Layer 8 of a small transformer language model trained on English Wikipedia (16 layers, counted from 0, width 64).
A neuron's activation on a vector x is GELU(weights . x + bias), where the dot is the dot product.
The model reads these tokens: "ch" "i" " as" " Mar" "c" "ell" "o" "\n" "-" " Fl" "av" "ia" " Del" " Pre" "te" " as" " Z" "el" "ia"

The vector x that enters this layer's MLP at each token. A number n stands for (n - 128) times 0.03.
0 "ch": 169, 145, 202, 118, 135, 132, 167, 172, 142, 139, 106, 58, 167, 129, 160, 139, 137, 151, 61, 133, 111, 69, 170, 124, 140, 149, 149, 119, 96, 141, 168, 149, 39, 187, 132, 105, 177, 128, 101, 101, 135, 203, 86, 130, 156, 89, 124, 98, 90, 175, 124, 135, 94, 173, 121, 125, 102, 114, 134, 26, 98, 157, 127, 66
1 "i": 159, 131, 194, 135, 182, 152, 138, 100, 129, 140, 108, 98, 164, 140, 174, 127, 176, 153, 143, 153, 161, 147, 141, 116, 101, 143, 80, 133, 125, 133, 146, 113, 55, 160, 155, 141, 139, 122, 75, 129, 132, 174, 72, 80, 119, 75, 144, 78, 80, 142, 148, 36, 105, 188, 134, 163, 196, 90, 181, 45, 105, 79, 150, 63
2 " as": 182, 176, 183, 139, 176, 161, 139, 116, 112, 78, 69, 48, 175, 97, 171, 127, 166, 156, 119, 161, 131, 88, 154, 154, 97, 140, 116, 116, 138, 187, 165, 133, 91, 181, 148, 139, 159, 161, 103, 75, 135, 153, 107, 97, 136, 82, 174, 110, 85, 123, 133, 130, 96, 122, 145, 140, 176, 92, 128, 36, 151, 61, 96, 55
3 " Mar": 191, 110, 157, 139, 193, 109, 161, 128, 127, 123, 77, 102, 165, 92, 178, 147, 215, 131, 101, 118, 174, 109, 118, 175, 79, 72, 139, 142, 157, 153, 127, 140, 37, 160, 144, 137, 117, 119, 91, 50, 156, 153, 106, 116, 103, 95, 150, 73, 109, 153, 126, 101, 133, 172, 147, 160, 173, 136, 161, 33, 147, 86, 135, 71
4 "c": 158, 134, 191, 104, 178, 120, 139, 143, 123, 105, 103, 111, 147, 145, 202, 131, 186, 125, 136, 139, 207, 130, 112, 141, 83, 100, 109, 166, 181, 145, 132, 109, 74, 178, 152, 80, 79, 135, 43, 107, 144, 118, 72, 98, 121, 89, 107, 100, 94, 138, 129, 82, 106, 230, 130, 165, 206, 126, 116, 58, 125, 127, 128, 102
5 "ell": 174, 134, 178, 99, 176, 142, 159, 103, 105, 136, 71, 110, 117, 104, 173, 129, 157, 183, 128, 135, 175, 147, 138, 143, 94, 113, 107, 101, 208, 145, 136, 128, 92, 187, 136, 101, 145, 132, 51, 86, 152, 99, 64, 85, 125, 88, 141, 110, 113, 178, 117, 65, 98, 204, 143, 157, 225, 109, 112, 84, 131, 105, 151, 61
6 "o": 204, 136, 186, 127, 188, 148, 171, 85, 133, 122, 97, 98, 156, 92, 154, 101, 170, 190, 115, 146, 141, 147, 145, 124, 79, 145, 105, 143, 167, 141, 133, 122, 90, 164, 176, 148, 131, 137, 80, 87, 133, 123, 83, 60, 99, 79, 159, 96, 55, 169, 143, 59, 88, 176, 131, 157, 208, 109, 143, 99, 122, 57, 137, 72
7 "\n": 173, 120, 187, 141, 173, 127, 110, 124, 123, 143, 70, 99, 187, 157, 160, 133, 199, 132, 105, 172, 161, 150, 199, 146, 124, 133, 90, 133, 165, 168, 162, 125, 49, 194, 100, 99, 135, 109, 49, 109, 139, 133, 120, 50, 114, 71, 136, 117, 91, 136, 134, 153, 125, 134, 130, 135, 189, 104, 99, 53, 124, 58, 120, 80
8 "-": 154, 135, 189, 145, 206, 116, 151, 104, 155, 127, 59, 78, 191, 172, 178, 141, 156, 170, 154, 139, 174, 133, 157, 151, 110, 87, 142, 151, 162, 162, 164, 119, 67, 167, 130, 103, 130, 145, 67, 137, 120, 162, 75, 79, 120, 71, 171, 64, 85, 126, 99, 155, 69, 99, 92, 164, 127, 79, 122, 81, 153, 122, 101, 78
9 " Fl": 158, 93, 176, 126, 202, 114, 149, 89, 114, 121, 97, 117, 198, 105, 177, 147, 144, 143, 163, 125, 152, 67, 117, 196, 125, 85, 162, 150, 208, 140, 152, 118, 63, 155, 112, 77, 118, 122, 56, 119, 164, 181, 79, 95, 129, 96, 171, 60, 129, 108, 122, 102, 118, 182, 136, 153, 149, 96, 140, 62, 144, 95, 162, 74
10 "av": 120, 108, 149, 100, 196, 143, 150, 63, 114, 81, 99, 109, 145, 116, 205, 154, 178, 180, 124, 111, 175, 158, 81, 128, 124, 115, 167, 142, 137, 147, 137, 118, 58, 158, 122, 141, 133, 131, 45, 118, 195, 148, 64, 73, 90, 93, 143, 87, 112, 151, 146, 91, 146, 196, 143, 187, 171, 117, 123, 63, 119, 124, 163, 66
11 "ia": 140, 147, 176, 108, 175, 173, 166, 94, 122, 131, 71, 105, 166, 115, 170, 116, 169, 207, 121, 123, 185, 149, 124, 137, 72, 121, 140, 114, 169, 167, 130, 123, 67, 115, 184, 137, 136, 151, 85, 112, 139, 112, 82, 74, 110, 68, 143, 88, 92, 117, 152, 36, 122, 173, 137, 173, 187, 84, 157, 42, 100, 124, 167, 107
12 " Del": 169, 106, 160, 128, 231, 171, 130, 157, 100, 130, 71, 97, 159, 60, 139, 156, 178, 192, 131, 158, 174, 116, 139, 176, 89, 130, 118, 122, 164, 181, 141, 128, 73, 133, 165, 133, 150, 143, 89, 55, 124, 134, 82, 125, 118, 78, 105, 51, 97, 136, 132, 104, 82, 159, 144, 126, 196, 105, 147, 54, 112, 98, 155, 96
13 " Pre": 171, 82, 174, 160, 165, 148, 133, 151, 137, 81, 115, 116, 180, 107, 159, 149, 208, 136, 110, 152, 181, 129, 115, 155, 120, 80, 144, 140, 125, 183, 176, 123, 24, 145, 147, 151, 150, 126, 108, 47, 117, 97, 81, 90, 110, 70, 185, 98, 83, 124, 129, 121, 116, 174, 113, 133, 192, 109, 153, 52, 119, 61, 151, 118
14 "te": 151, 125, 164, 113, 128, 140, 123, 136, 123, 90, 75, 125, 182, 135, 117, 135, 162, 162, 116, 154, 201, 134, 108, 153, 125, 99, 138, 91, 164, 149, 206, 79, 86, 156, 167, 141, 161, 164, 57, 81, 108, 94, 88, 99, 155, 106, 144, 99, 88, 155, 150, 73, 110, 178, 110, 147, 230, 58, 189, 59, 146, 91, 122, 82
15 " as": 174, 154, 181, 124, 192, 160, 130, 127, 132, 59, 66, 70, 197, 103, 157, 118, 150, 172, 132, 156, 138, 109, 147, 162, 111, 117, 127, 112, 145, 200, 165, 131, 78, 164, 157, 135, 157, 177, 91, 66, 135, 130, 116, 122, 130, 90, 154, 103, 73, 113, 153, 129, 96, 113, 140, 134, 186, 90, 123, 38, 160, 46, 103, 72
16 " Z": 196, 104, 177, 121, 221, 120, 130, 103, 139, 156, 66, 104, 190, 93, 158, 160, 170, 187, 120, 126, 145, 92, 106, 176, 119, 114, 111, 121, 160, 204, 131, 102, 44, 155, 147, 112, 161, 131, 115, 88, 154, 143, 115, 139, 106, 124, 113, 73, 115, 142, 95, 86, 122, 156, 100, 166, 167, 78, 175, 79, 117, 43, 138, 75
17 "el": 123, 98, 157, 110, 250, 143, 148, 113, 129, 114, 60, 85, 154, 102, 195, 142, 158, 162, 117, 139, 167, 138, 118, 164, 101, 161, 118, 134, 163, 174, 147, 151, 87, 149, 179, 138, 106, 110, 61, 79, 159, 135, 74, 119, 86, 96, 130, 105, 141, 147, 119, 94, 147, 182, 127, 91, 219, 91, 140, 87, 131, 61, 111, 65
18 "ia": 154, 139, 167, 128, 189, 171, 160, 116, 143, 136, 82, 95, 178, 104, 174, 99, 183, 180, 122, 147, 171, 154, 132, 153, 75, 119, 105, 110, 172, 194, 141, 146, 57, 123, 202, 149, 127, 118, 83, 87, 121, 113, 88, 96, 84, 84, 149, 93, 115, 150, 137, 52, 137, 173, 120, 147, 200, 79, 148, 79, 88, 68, 116, 80

Each question shows the input weights of one neuron of the MLP. A number n stands for (n - 128) times 0.0036.

n76 (bias -0.032): 100, 147, 143, 164, 105, 94, 128, 110, 108, 187, 130, 126, 155, 200, 110, 20, 116, 123, 185, 120, 109, 141, 244, 119, 153, 102, 130, 119, 91, 145, 98, 151, 145, 112, 131, 121, 39, 156, 159, 129, 127, 116, 125, 137, 160, 104, 120, 116, 92, 83, 133, 129, 168, 187, 130, 151, 128, 184, 86, 89, 117, 123, 138, 112
On which two tokens does it fire most, strongest first? 7 "\n", 4 "c"

n101 (bias -0.016): 101, 153, 136, 142, 112, 145, 115, 81, 120, 165, 156, 102, 97, 104, 138, 102, 120, 174, 149, 111, 140, 151, 144, 138, 120, 122, 109, 123, 60, 140, 154, 167, 177, 137, 163, 172, 142, 186, 150, 137, 107, 54, 99, 131, 168, 106, 95, 106, 146, 119, 176, 77, 137, 113, 134, 107, 129, 133, 104, 115, 138, 141, 119, 106
On which token does it fire most, and how strongly? 11 "ia", at about 0.81

n170 (bias -0.033): 207, 108, 152, 97, 127, 104, 65, 106, 145, 165, 137, 193, 120, 89, 159, 49, 132, 104, 151, 155, 178, 87, 108, 103, 133, 76, 152, 150, 69, 91, 143, 125, 151, 91, 161, 156, 95, 177, 161, 132, 92, 143, 152, 137, 137, 95, 123, 185, 137, 135, 145, 140, 143, 103, 160, 114, 120, 150, 150, 100, 227, 136, 105, 94
Which token does this neuron like most? 3 " Mar"

n185 (bias -0.029): 153, 163, 138, 147, 131, 122, 120, 66, 142, 146, 142, 120, 127, 108, 159, 131, 156, 138, 139, 136, 94, 80, 142, 123, 101, 136, 120, 101, 158, 99, 93, 153, 107, 99, 148, 118, 105, 163, 123, 136, 146, 71, 129, 148, 120, 94, 147, 161, 86, 141, 117, 130, 96, 143, 150, 115, 103, 91, 150, 142, 133, 180, 153, 161
On which two tokens does it fire most, strongest first? 11 "ia", 6 "o"

n140 (bias -0.040): 153, 122, 88, 112, 165, 104, 150, 141, 61, 110, 109, 125, 144, 101, 118, 108, 87, 129, 130, 125, 74, 179, 140, 90, 121, 142, 69, 77, 113, 123, 123, 167, 116, 153, 217, 140, 145, 161, 96, 139, 99, 147, 137, 183, 127, 97, 164, 92, 81, 173, 141, 153, 163, 167, 171, 112, 116, 153, 78, 157, 85, 155, 126, 168
On which token does it fire most, and how strongly? 6 "o", at about 0.51

n77 (bias -0.052): 160, 125, 143, 114, 130, 141, 33, 74, 89, 149, 138, 158, 71, 174, 123, 128, 145, 135, 142, 127, 125, 138, 133, 111, 137, 161, 133, 115, 94, 126, 107, 124, 136, 166, 145, 149, 87, 152, 162, 71, 119, 148, 140, 174, 131, 133, 138, 116, 114, 150, 100, 79, 119, 158, 173, 128, 103, 132, 80, 120, 157, 155, 139, 130
Which token does this neuron like most? 5 "ell"

n104 (bias -0.035): 159, 146, 122, 160, 141, 140, 163, 172, 144, 172, 129, 159, 111, 178, 102, 98, 153, 148, 118, 120, 80, 98, 141, 75, 113, 125, 152, 167, 118, 131, 56, 105, 142, 164, 116, 176, 97, 134, 128, 124, 132, 98, 97, 146, 152, 124, 124, 151, 129, 144, 111, 116, 34, 132, 55, 199, 121, 148, 91, 157, 105, 96, 110, 139
Which token does this neuron like most? 6 "o"

n68 (bias -0.020): 132, 140, 175, 133, 103, 163, 182, 93, 129, 180, 166, 83, 150, 201, 106, 133, 123, 63, 192, 104, 143, 102, 72, 126, 77, 132, 166, 117, 92, 81, 155, 135, 136, 134, 152, 108, 130, 185, 64, 124, 138, 165, 149, 164, 134, 88, 92, 148, 96, 160, 160, 138, 127, 124, 67, 117, 84, 127, 118, 215, 118, 90, 97, 140
On which token does it fire most, and how strongly? 8 "-", at about 0.3

n182 (bias -0.007): 143, 134, 137, 122, 141, 94, 108, 89, 110, 137, 125, 136, 101, 121, 107, 106, 138, 124, 147, 83, 177, 136, 151, 107, 129, 135, 156, 182, 82, 141, 139, 165, 114, 129, 82, 129, 116, 89, 117, 139, 175, 139, 117, 186, 102, 155, 139, 114, 149, 147, 112, 140, 152, 134, 144, 88, 117, 84, 147, 146, 98, 124, 106, 125
Which token does this neuron like most? 17 "el"

n106 (bias -0.021): 128, 136, 123, 147, 132, 85, 125, 89, 130, 87, 138, 112, 128, 117, 124, 94, 149, 74, 175, 126, 98, 81, 79, 166, 177, 151, 147, 121, 98, 109, 121, 135, 127, 150, 161, 110, 156, 149, 90, 115, 132, 139, 103, 140, 127, 105, 121, 126, 150, 138, 129, 98, 134, 127, 147, 150, 132, 117, 91, 147, 141, 160, 136, 153
On which three tokens does it fire most, strongest first? 9 " Fl", 10 "av", 4 "c"

n72 (bias -0.023): 100, 115, 119, 45, 125, 119, 125, 117, 170, 128, 126, 135, 166, 115, 134, 173, 148, 146, 165, 75, 92, 85, 113, 131, 116, 161, 87, 131, 88, 119, 188, 189, 111, 92, 142, 138, 108, 133, 125, 115, 183, 133, 150, 139, 130, 100, 132, 154, 106, 91, 88, 130, 149, 164, 112, 129, 93, 128, 139, 147, 158, 154, 177, 131
On which two tokens does it fire most, strongest first? 10 "av", 9 " Fl"

n158 (bias -0.033): 160, 115, 146, 106, 59, 103, 136, 96, 112, 114, 129, 109, 151, 92, 130, 122, 123, 139, 101, 113, 106, 137, 166, 94, 161, 82, 43, 168, 148, 133, 168, 133, 161, 140, 150, 109, 116, 61, 158, 175, 153, 136, 110, 187, 67, 137, 167, 148, 73, 136, 137, 136, 115, 118, 80, 180, 106, 145, 161, 148, 72, 144, 174, 145
Which token does this neuron like most? 6 "o"

n85 (bias -0.025): 133, 148, 160, 136, 86, 180, 93, 86, 138, 149, 176, 165, 144, 110, 94, 125, 171, 143, 123, 114, 124, 120, 129, 154, 143, 153, 70, 111, 132, 107, 70, 65, 103, 127, 133, 115, 94, 183, 116, 104, 140, 118, 163, 88, 107, 102, 116, 160, 179, 115, 159, 119, 128, 125, 235, 68, 118, 132, 92, 144, 127, 94, 136, 145
On which two tokens does it fire most, strongest first? 7 "\n", 6 "o"

n73 (bias -0.027): 163, 105, 108, 143, 162, 136, 119, 157, 93, 124, 182, 157, 107, 123, 99, 70, 140, 139, 136, 113, 175, 147, 133, 97, 117, 119, 109, 185, 120, 118, 84, 113, 113, 177, 125, 132, 81, 164, 166, 106, 136, 74, 134, 158, 88, 116, 171, 161, 112, 166, 111, 154, 108, 153, 169, 132, 83, 84, 135, 145, 165, 107, 95, 108
On which two tokens does it fire most, strongest first? 6 "o", 13 " Pre"

n112 (bias -0.024): 111, 155, 120, 110, 141, 94, 90, 128, 147, 104, 118, 137, 177, 109, 122, 144, 154, 115, 141, 112, 99, 121, 117, 102, 135, 149, 146, 115, 115, 118, 167, 133, 131, 133, 138, 108, 162, 110, 156, 142, 115, 140, 140, 138, 156, 148, 105, 72, 181, 200, 77, 136, 115, 132, 104, 132, 110, 97, 144, 118, 148, 146, 146, 120
On which two tokens does it fire most, strongest first? 0 "ch", 16 " Z"

n172 (bias -0.023): 106, 78, 90, 156, 135, 82, 152, 75, 197, 140, 122, 83, 127, 147, 128, 116, 100, 161, 118, 86, 121, 115, 83, 121, 174, 140, 144, 48, 106, 132, 109, 107, 98, 73, 127, 112, 110, 105, 91, 167, 47, 156, 112, 147, 182, 161, 139, 81, 156, 150, 149, 206, 160, 99, 144, 184, 122, 154, 134, 133, 142, 130, 164, 141
On which two tokens does it fire most, strongest first? 8 "-", 9 " Fl"

n86 (bias -0.012): 118, 115, 140, 96, 127, 153, 144, 138, 116, 136, 70, 199, 106, 96, 112, 157, 79, 76, 139, 107, 181, 171, 165, 103, 142, 126, 114, 158, 65, 106, 123, 110, 144, 162, 128, 101, 143, 154, 116, 52, 121, 132, 145, 92, 125, 152, 149, 81, 154, 139, 130, 162, 122, 107, 174, 126, 128, 110, 114, 111, 100, 169, 108, 134
Which token does this neuron like most? 12 " Del"

n219 (bias -0.034): 153, 149, 196, 84, 105, 123, 106, 128, 76, 113, 153, 165, 122, 98, 123, 107, 149, 101, 170, 87, 123, 113, 161, 136, 148, 172, 85, 160, 107, 117, 141, 126, 127, 38, 130, 121, 114, 97, 112, 123, 160, 133, 125, 101, 102, 148, 162, 132, 116, 107, 139, 128, 144, 152, 120, 134, 156, 77, 128, 165, 88, 130, 122, 171
On which token does it fire most, and how strongly? 1 "i", at about 0.18

n184 (bias -0.031): 140, 122, 149, 163, 97, 147, 150, 137, 78, 129, 133, 149, 106, 151, 121, 93, 114, 139, 165, 177, 161, 133, 139, 148, 129, 166, 102, 118, 102, 130, 128, 135, 81, 170, 154, 81, 105, 108, 137, 150, 96, 115, 117, 129, 150, 140, 105, 160, 123, 126, 153, 179, 82, 127, 131, 89, 120, 111, 175, 146, 118, 114, 117, 162
On which token does it fire most, and how strongly? 7 "\n", at about 0.27

n59 (bias -0.026): 107, 144, 97, 140, 110, 112, 156, 102, 153, 101, 118, 134, 159, 126, 137, 198, 109, 115, 170, 153, 135, 100, 165, 89, 160, 29, 108, 133, 154, 111, 122, 124, 176, 113, 93, 160, 85, 166, 122, 97, 98, 115, 105, 149, 154, 89, 79, 124, 108, 178, 146, 156, 86, 155, 112, 145, 148, 149, 89, 162, 144, 111, 76, 162
On which three tokens does it fire most, strongest first? 8 "-", 4 "c", 14 "te"

n103 (bias -0.037): 93, 65, 116, 153, 129, 156, 137, 163, 115, 133, 111, 123, 143, 169, 62, 146, 129, 166, 119, 109, 164, 117, 89, 98, 162, 161, 179, 88, 77, 78, 117, 161, 132, 153, 123, 92, 93, 88, 101, 106, 120, 144, 141, 118, 98, 141, 89, 221, 173, 182, 138, 127, 125, 109, 200, 203, 96, 135, 107, 101, 90, 171, 99, 150
Which token does this neuron like most? 0 "ch"

n9 (bias -0.040): 153, 128, 125, 170, 81, 170, 119, 155, 85, 85, 125, 141, 116, 170, 67, 161, 137, 162, 123, 99, 81, 146, 87, 91, 127, 135, 66, 211, 160, 53, 165, 116, 119, 176, 141, 149, 99, 134, 142, 128, 182, 124, 151, 148, 156, 124, 131, 182, 108, 110, 130, 128, 113, 155, 105, 132, 80, 93, 194, 128, 148, 104, 116, 101
On which token does it fire most, and how strongly? 14 "te", at about 0.25

n150 (bias -0.024): 122, 152, 73, 105, 133, 175, 130, 89, 107, 126, 127, 130, 124, 154, 112, 119, 125, 108, 128, 146, 190, 106, 149, 147, 109, 80, 109, 147, 84, 122, 87, 166, 174, 120, 147, 119, 202, 90, 119, 164, 151, 129, 109, 132, 92, 121, 113, 131, 140, 133, 131, 159, 135, 124, 103, 145, 91, 179, 114, 124, 99, 167, 140, 67
Which token does this neuron like most? 10 "av"

n224 (bias -0.016): 113, 101, 125, 124, 122, 114, 127, 103, 157, 124, 133, 115, 89, 89, 127, 137, 170, 156, 126, 169, 101, 112, 106, 107, 170, 104, 104, 178, 89, 68, 62, 113, 146, 117, 104, 164, 133, 138, 87, 171, 142, 157, 156, 161, 173, 87, 120, 102, 142, 170, 141, 104, 142, 119, 144, 149, 86, 83, 179, 127, 120, 129, 123, 124
Which token does this neuron like most? 1 "i"

n198 (bias -0.035): 125, 134, 139, 159, 185, 90, 57, 170, 103, 98, 244, 166, 164, 148, 136, 114, 91, 89, 207, 124, 113, 17, 142, 101, 88, 146, 133, 189, 101, 40, 142, 158, 122, 105, 140, 104, 89, 101, 87, 170, 73, 155, 140, 115, 111, 125, 158, 133, 106, 136, 127, 118, 138, 124, 128, 143, 141, 117, 157, 143, 99, 133, 130, 184
On which two tokens does it fire most, strongest first? 9 " Fl", 4 "c"

n50 (bias -0.031): 175, 133, 81, 212, 172, 137, 213, 108, 146, 163, 111, 68, 181, 90, 72, 104, 75, 130, 146, 118, 84, 99, 103, 162, 117, 156, 153, 116, 102, 151, 103, 92, 212, 155, 108, 122, 98, 129, 147, 155, 126, 174, 154, 147, 196, 135, 131, 160, 110, 142, 91, 136, 103, 64, 135, 64, 156, 194, 75, 107, 65, 117, 126, 174
Which token does this neuron like most? 2 " as"